Layer 7 of a small transformer language model trained on English Wikipedia (12 layers, counted from 0, width 128).
Take only the direct path to the model's output, skipping the later layers: a vector added to the residual stream pushes a token's score in proportion to its dot product with that token's output vector.

Output vectors of the tokens that the questions are about. A number n stands for (n - 500) times 0.0025.
"asket": 545 232 808 685 510 302 437 365 515 379 442 508 319 543 585 582 571 695 765 653 663 399 804 436 601 505 403 481 774 472 435 391 444 457 397 459 657 579 311 337 619 574 450 448 579 603 599 332 304 454 512 164 610 453 712 218 519 358 635 409 446 534 275 443 805 665 215 788 323 446 466 300 700 538 410 680 543 622 289 530 552 342 527 656 672 559 292 318 564 518 355 394 485 447 363 859 183 894 448 574 550 355 248 295 667 617 303 411 598 534 299 421 387 294 466 773 374 338 749 299 460 384 551 289 727 500 512 624
"uter": 723 246 574 441 518 549 375 216 600 299 662 633 448 448 712 701 647 348 721 598 687 511 791 467 584 468 635 356 447 636 326 540 466 394 546 577 630 515 400 407 652 426 447 401 630 666 800 504 715 418 475 472 553 479 699 329 363 505 610 327 433 431 513 389 278 689 560 614 309 789 413 298 337 325 588 432 466 500 340 595 523 469 292 525 518 486 354 272 651 575 500 551 473 416 490 635 270 653 500 531 608 320 217 514 772 472 395 443 811 523 534 410 416 243 503 585 318 616 577 390 338 410 507 380 490 519 397 651
"less": 531 365 701 575 703 788 266 580 158 446 560 812 267 471 662 426 525 814 542 460 584 509 764 432 647 373 981 413 524 781 286 701 286 531 324 472 552 429 485 457 715 411 342 315 433 371 534 439 338 443 706 297 589 553 581 161 670 384 746 659 443 603 277 614 494 429 500 617 319 674 317 553 829 381 592 672 456 778 495 505 440 154 390 578 459 482 510 441 483 268 375 449 610 57 212 733 208 494 508 756 426 418 421 664 525 648 360 364 695 524 620 576 513 623 523 783 375 642 397 411 231 276 473 369 586 438 810 505
"ger": 550 374 489 408 495 712 433 420 549 285 689 871 433 401 933 250 536 478 807 513 512 356 668 444 631 289 490 411 650 722 170 611 381 388 409 662 475 553 351 223 461 475 244 255 648 579 539 630 518 150 564 388 519 600 782 322 587 624 602 535 500 212 434 364 404 458 626 555 518 705 331 505 363 601 805 771 820 532 513 600 442 488 410 516 594 480 601 252 694 504 440 413 429 662 500 510 505 744 571 421 566 226 173 531 630 623 175 335 652 426 456 420 290 536 285 323 388 378 472 579 671 447 421 559 566 500 722 630
"ally": 567 467 670 797 500 461 296 217 642 298 760 464 496 343 707 344 429 351 782 211 713 633 456 383 552 602 536 549 576 536 251 444 430 223 359 343 690 471 445 291 672 662 312 416 529 621 537 592 377 407 496 237 705 281 543 102 428 251 693 399 602 331 409 485 584 758 470 713 481 390 313 396 624 505 705 580 409 702 721 604 481 762 533 577 419 722 466 478 260 450 437 465 661 16 278 614 182 472 277 541 431 389 409 508 275 677 670 509 536 404 429 305 525 404 627 378 354 510 413 611 338 645 604 418 771 460 807 393
"sc": 626 361 485 293 415 632 522 362 430 539 684 414 389 626 449 725 735 622 522 453 643 547 532 455 534 341 456 545 542 793 354 726 534 376 338 456 410 531 384 279 760 548 424 542 287 287 403 274 416 324 578 386 698 508 732 198 574 541 580 452 579 349 514 298 619 449 419 447 639 443 500 338 387 346 561 772 638 618 395 515 590 490 469 583 634 489 362 191 611 353 362 555 587 356 129 636 210 702 478 657 595 192 322 421 579 722 500 373 650 519 478 429 651 387 515 482 322 492 484 500 579 309 514 716 466 373 522 446
"ters": 314 394 720 336 325 559 353 383 504 569 739 448 407 677 549 520 485 718 718 865 407 509 524 427 575 321 528 679 486 666 248 547 446 433 622 285 713 650 613 251 460 303 342 452 388 359 696 641 510 287 518 308 584 692 454 334 347 570 126 802 400 226 397 163 789 665 543 522 474 556 522 371 548 446 643 758 762 536 311 388 415 421 319 317 596 478 397 423 504 600 531 221 791 425 205 583 287 585 560 553 597 716 372 127 726 572 171 670 329 490 292 595 584 813 434 897 80 294 743 500 436 482 451 571 698 680 279 711
"ils": 525 258 670 235 736 634 598 413 448 310 811 678 594 439 531 205 313 624 627 742 695 394 543 419 474 599 595 507 338 710 306 381 289 459 596 423 492 863 573 362 558 519 406 363 426 543 640 388 604 352 415 564 723 662 434 357 542 238 381 327 367 520 416 496 751 804 442 779 424 496 546 404 513 509 739 755 636 445 450 564 602 673 280 474 530 445 487 369 352 595 456 393 500 481 376 609 382 445 408 594 702 553 294 525 496 601 480 540 596 552 500 492 733 357 606 416 73 435 530 493 350 493 672 347 454 481 612 624

Each question shows what one neuron of this layer's MLP adds at an activation of 1. A number n stands for (n - 500) times 0.0012.

n100: 395 496 349 530 532 405 573 608 404 536 483 569 538 458 486 469 507 600 445 524 402 629 433 536 455 578 452 261 378 460 422 354 407 416 378 477 368 416 533 571 524 344 592 316 587 481 469 528 443 495 597 503 527 495 527 407 675 657 615 500 467 239 567 634 470 427 424 585 487 486 601 436 432 611 482 551 517 581 503 590 469 432 497 503 560 584 475 605 550 260 439 555 353 503 540 554 326 566 489 621 648 593 409 420 443 482 586 589 618 682 525 407 416 473 500 575 518 500 541 423 519 463 478 321 584 528 611 424
Which of these tokens does it push down most? "ters"

n20: 642 644 319 562 600 464 466 529 548 408 534 518 573 554 498 516 375 548 455 514 424 571 545 579 543 479 426 482 507 559 526 469 382 556 452 505 436 487 510 471 571 473 583 570 336 539 375 530 409 414 434 472 660 434 596 480 524 686 643 361 532 605 624 342 490 436 536 507 471 579 521 449 487 447 535 657 465 376 409 520 495 403 613 671 557 544 414 473 545 662 633 462 594 471 457 449 418 464 581 607 544 510 444 445 485 624 546 502 681 591 600 507 578 357 562 570 375 444 524 475 585 380 533 376 535 488 412 498
Pushed up most: "sc"

n1: 566 620 546 508 447 417 535 430 423 570 460 457 561 575 654 411 353 688 464 411 481 505 394 654 458 555 448 439 561 571 575 406 514 764 415 596 421 565 350 510 557 570 563 631 534 407 495 418 530 582 715 468 600 503 538 553 442 540 551 478 508 339 451 317 338 580 491 569 386 485 489 456 429 385 426 470 442 534 523 424 321 434 418 465 488 507 657 490 457 540 510 560 549 542 445 637 356 539 482 481 478 500 372 566 429 498 520 509 475 484 459 574 451 411 574 591 552 408 554 649 570 396 541 611 409 490 487 504
Which three tokens does it push up most, strongest first? "sc", "asket", "less"

n485: 546 328 503 543 609 449 617 349 547 421 455 642 512 548 356 536 415 485 374 451 244 562 415 321 628 596 392 467 429 673 510 464 595 353 477 451 472 562 459 693 493 522 440 429 478 482 405 492 588 525 458 593 319 380 601 440 384 400 490 576 455 566 519 352 432 454 428 548 398 318 628 448 636 615 510 522 464 409 543 419 526 522 594 439 507 413 348 520 529 483 502 491 525 569 479 476 536 546 471 534 536 341 352 492 584 485 535 464 520 389 610 490 570 498 584 598 554 507 592 517 478 488 552 534 505 616 518 507
Pushed up most: "asket"

n246: 478 524 417 428 437 356 402 491 537 372 505 469 349 573 688 679 422 451 473 446 312 516 549 493 534 536 578 495 557 502 389 515 607 553 594 458 548 549 533 611 533 517 490 458 586 442 624 627 543 448 490 532 412 528 573 558 498 236 579 530 497 451 454 481 581 485 411 584 507 584 559 477 342 490 536 480 455 482 383 449 384 507 578 502 459 564 537 605 541 574 505 437 744 335 487 315 594 557 539 441 697 568 521 635 562 520 405 427 502 539 544 485 524 650 544 584 493 457 495 457 518 624 544 461 487 651 429 604
Which two tokens does it push up most, strongest first? "ters", "uter"

n217: 586 575 628 627 465 457 471 645 577 477 528 601 613 384 542 472 359 508 566 495 430 640 443 447 634 512 618 461 520 447 319 558 536 383 385 537 397 497 397 463 432 311 458 628 353 440 411 505 568 509 768 472 570 555 495 547 455 542 360 638 613 530 525 438 547 465 556 450 596 418 320 414 323 508 396 531 586 449 400 411 591 566 472 471 520 654 536 484 467 416 472 370 590 503 593 396 482 467 576 518 510 549 633 561 523 508 321 588 510 611 488 456 324 523 457 465 576 490 493 515 526 485 597 469 678 470 403 482
Which three tokens does it push up most, strongest first? "ters", "ger", "ally"

n177: 459 500 532 431 486 493 477 441 444 613 432 451 485 345 557 489 468 489 473 493 628 442 658 535 419 543 476 502 354 606 389 386 472 477 445 452 436 510 598 474 375 570 608 560 438 545 529 388 559 551 352 602 596 406 488 341 413 368 493 482 464 477 391 358 381 600 381 576 568 543 480 495 493 642 480 535 422 690 436 593 549 647 425 377 447 478 463 598 539 509 475 485 472 404 569 599 473 438 510 567 390 350 564 387 504 615 606 539 421 493 494 486 434 535 628 599 422 427 521 444 538 629 464 543 459 435 573 475
Which three tokens does it push up most, strongest first? "ally", "ils", "asket"

n483: 515 662 349 413 525 551 640 464 495 272 481 574 583 538 555 400 538 434 523 648 397 411 395 336 614 567 429 544 500 472 437 635 418 544 285 532 287 468 426 320 495 464 448 549 508 516 512 594 466 531 477 398 492 593 445 623 415 529 429 419 471 510 486 366 353 603 345 468 665 518 375 417 557 415 574 721 565 476 495 660 532 391 362 626 510 481 567 408 555 576 523 543 472 446 410 432 602 574 538 568 448 554 495 455 486 505 495 602 467 645 488 597 451 441 598 465 505 466 486 372 404 467 483 476 465 549 375 379
Pushed up most: "ger"

n132: 513 295 634 508 414 500 588 587 481 680 452 384 460 580 678 513 417 411 560 421 531 304 547 457 598 477 515 462 448 620 505 495 582 511 560 340 381 351 587 462 497 452 529 500 409 492 376 629 543 519 658 582 620 447 527 489 578 546 541 521 405 417 393 661 527 405 570 314 580 486 617 481 676 489 607 471 431 492 603 573 412 440 487 622 687 560 485 660 448 409 375 596 532 519 405 399 420 644 481 359 503 366 412 549 488 477 697 563 389 459 595 463 538 588 503 490 518 479 502 351 692 606 532 505 478 531 489 554
Which two tokens does it push up most, strongest first? "sc", "less"

n0: 557 537 622 453 458 475 477 450 444 424 282 374 608 621 456 441 406 493 639 482 576 378 619 511 487 417 461 610 407 475 421 483 400 559 514 684 487 690 573 441 421 503 638 495 570 598 391 540 508 451 380 408 653 595 544 518 631 398 583 590 503 512 511 613 474 522 414 483 429 471 484 495 580 518 558 361 452 447 492 621 510 659 579 553 520 452 538 466 406 440 500 505 460 271 604 411 443 495 593 413 476 553 479 651 529 642 434 383 558 571 521 570 360 528 409 605 456 403 574 539 508 387 332 539 577 442 467 608
Pushed up most: "asket"

n443: 349 272 477 495 433 582 591 491 618 400 327 382 380 490 683 652 411 599 470 598 560 458 439 522 343 510 589 488 602 612 532 443 443 393 512 419 523 437 443 459 414 424 571 565 500 549 536 490 557 339 500 559 551 546 418 485 505 413 485 453 497 473 448 508 363 579 502 626 487 451 335 563 487 490 551 586 678 410 492 623 608 450 628 538 594 574 387 464 382 418 423 422 392 368 558 441 524 443 508 530 373 423 467 521 538 607 459 409 427 524 346 508 411 551 474 566 546 579 681 512 523 581 551 632 371 529 564 444
Which three tokens does it push up most, strongest first? "asket", "ger", "ters"

n220: 720 425 481 334 714 548 453 454 519 585 521 534 611 377 500 412 652 548 639 419 429 600 486 488 532 537 461 508 465 535 527 527 505 310 438 567 564 474 422 511 338 686 624 527 444 533 524 497 584 630 426 462 569 439 419 422 468 555 600 435 399 484 506 640 455 476 606 513 437 564 488 500 561 395 484 407 416 666 545 645 477 433 593 575 425 412 408 489 489 440 559 582 601 426 566 544 540 357 644 470 553 566 367 506 744 419 607 313 478 677 495 478 440 434 638 463 612 472 455 625 695 439 475 660 414 518 577 449
Which of these tokens does it push down most? "ters"

n167: 602 567 482 537 518 561 482 495 630 588 430 664 389 393 463 432 589 403 434 410 374 351 440 342 489 407 502 377 438 490 333 447 598 403 372 471 484 478 375 542 636 474 542 342 446 381 421 562 466 540 526 392 463 440 355 619 477 529 497 449 535 497 384 616 455 495 527 350 409 572 567 660 516 468 505 521 413 402 595 415 611 426 457 372 378 357 524 356 449 512 400 592 505 560 281 500 344 518 484 526 565 601 390 513 537 574 395 517 614 514 310 541 559 453 497 477 517 448 429 455 573 487 536 583 646 458 337 608
Which of these tokens does it push down most? "ils"

n54: 561 476 595 505 559 340 508 699 502 517 586 545 464 461 622 578 495 576 534 532 573 529 430 459 577 510 526 526 532 387 534 381 519 555 467 484 528 539 600 358 387 533 616 639 596 482 440 422 454 377 513 513 575 417 398 454 661 477 574 498 418 402 405 310 477 359 378 498 505 503 570 495 497 466 543 512 525 521 546 742 533 512 459 524 647 408 575 559 551 488 561 451 592 648 458 489 427 744 652 647 565 516 514 446 415 613 505 571 463 419 452 463 500 510 338 589 452 510 511 569 342 422 408 397 589 416 538 378
Pushed up most: "asket"

n193: 556 606 396 539 377 637 451 577 650 553 644 659 682 356 522 423 619 449 468 340 491 600 677 370 569 484 445 534 381 562 447 497 390 459 588 503 606 509 567 639 420 475 522 440 546 317 403 506 439 550 257 553 360 536 620 408 537 414 411 486 327 366 542 432 405 511 562 413 462 492 677 457 439 407 398 306 609 463 567 480 440 516 457 534 554 422 347 567 399 584 500 339 574 505 460 459 588 392 569 554 521 503 429 427 385 519 552 444 399 571 558 465 368 492 359 487 557 437 527 453 665 396 452 442 369 526 547 624
Which of these tokens does it push down most? "asket"

n406: 530 491 500 413 325 494 548 582 703 525 500 435 572 511 509 538 348 647 605 534 637 349 408 182 569 634 492 497 534 528 541 448 458 659 578 473 503 382 416 557 491 489 489 683 600 580 430 418 627 541 275 600 472 432 563 621 500 431 589 338 477 511 438 641 457 629 420 617 647 523 515 338 515 635 489 551 492 411 503 707 559 567 528 540 470 620 627 442 384 508 603 395 568 276 393 482 569 603 616 475 459 545 576 660 523 539 531 675 418 482 599 525 497 440 439 437 659 537 444 465 349 478 453 267 544 497 477 497
Which three tokens does it push up most, strongest first? "ally", "ils", "asket"

n85: 380 539 476 516 344 388 433 512 590 513 577 416 414 614 443 585 357 526 664 524 503 278 414 386 719 487 636 445 574 346 578 420 565 575 503 533 685 464 527 406 441 431 401 548 463 567 421 522 478 529 704 688 529 578 359 603 510 505 484 468 530 503 367 402 424 340 460 523 444 549 437 425 273 409 398 519 466 736 570 473 417 482 575 505 497 606 430 495 474 536 560 577 436 463 492 350 549 450 358 508 461 506 461 527 597 429 532 461 519 392 372 526 467 593 500 677 503 583 490 396 438 567 529 429 547 579 341 618
Which of these tokens does it push down most? "ils"

n61: 518 459 441 605 608 535 572 437 587 682 497 520 395 357 644 532 471 515 487 579 370 543 618 208 671 458 473 573 513 503 420 495 445 539 532 418 613 481 621 601 448 433 645 676 450 529 436 665 545 444 521 577 319 627 523 484 630 432 445 660 531 439 500 453 427 522 522 413 477 440 450 605 617 543 392 490 537 495 654 534 671 548 691 481 407 473 507 389 540 407 515 359 487 485 478 544 555 568 433 472 584 541 588 579 592 515 288 486 669 465 464 508 559 472 569 359 571 381 498 532 487 565 514 596 554 401 497 564
Which three tokens does it push up most, strongest first? "ger", "ters", "less"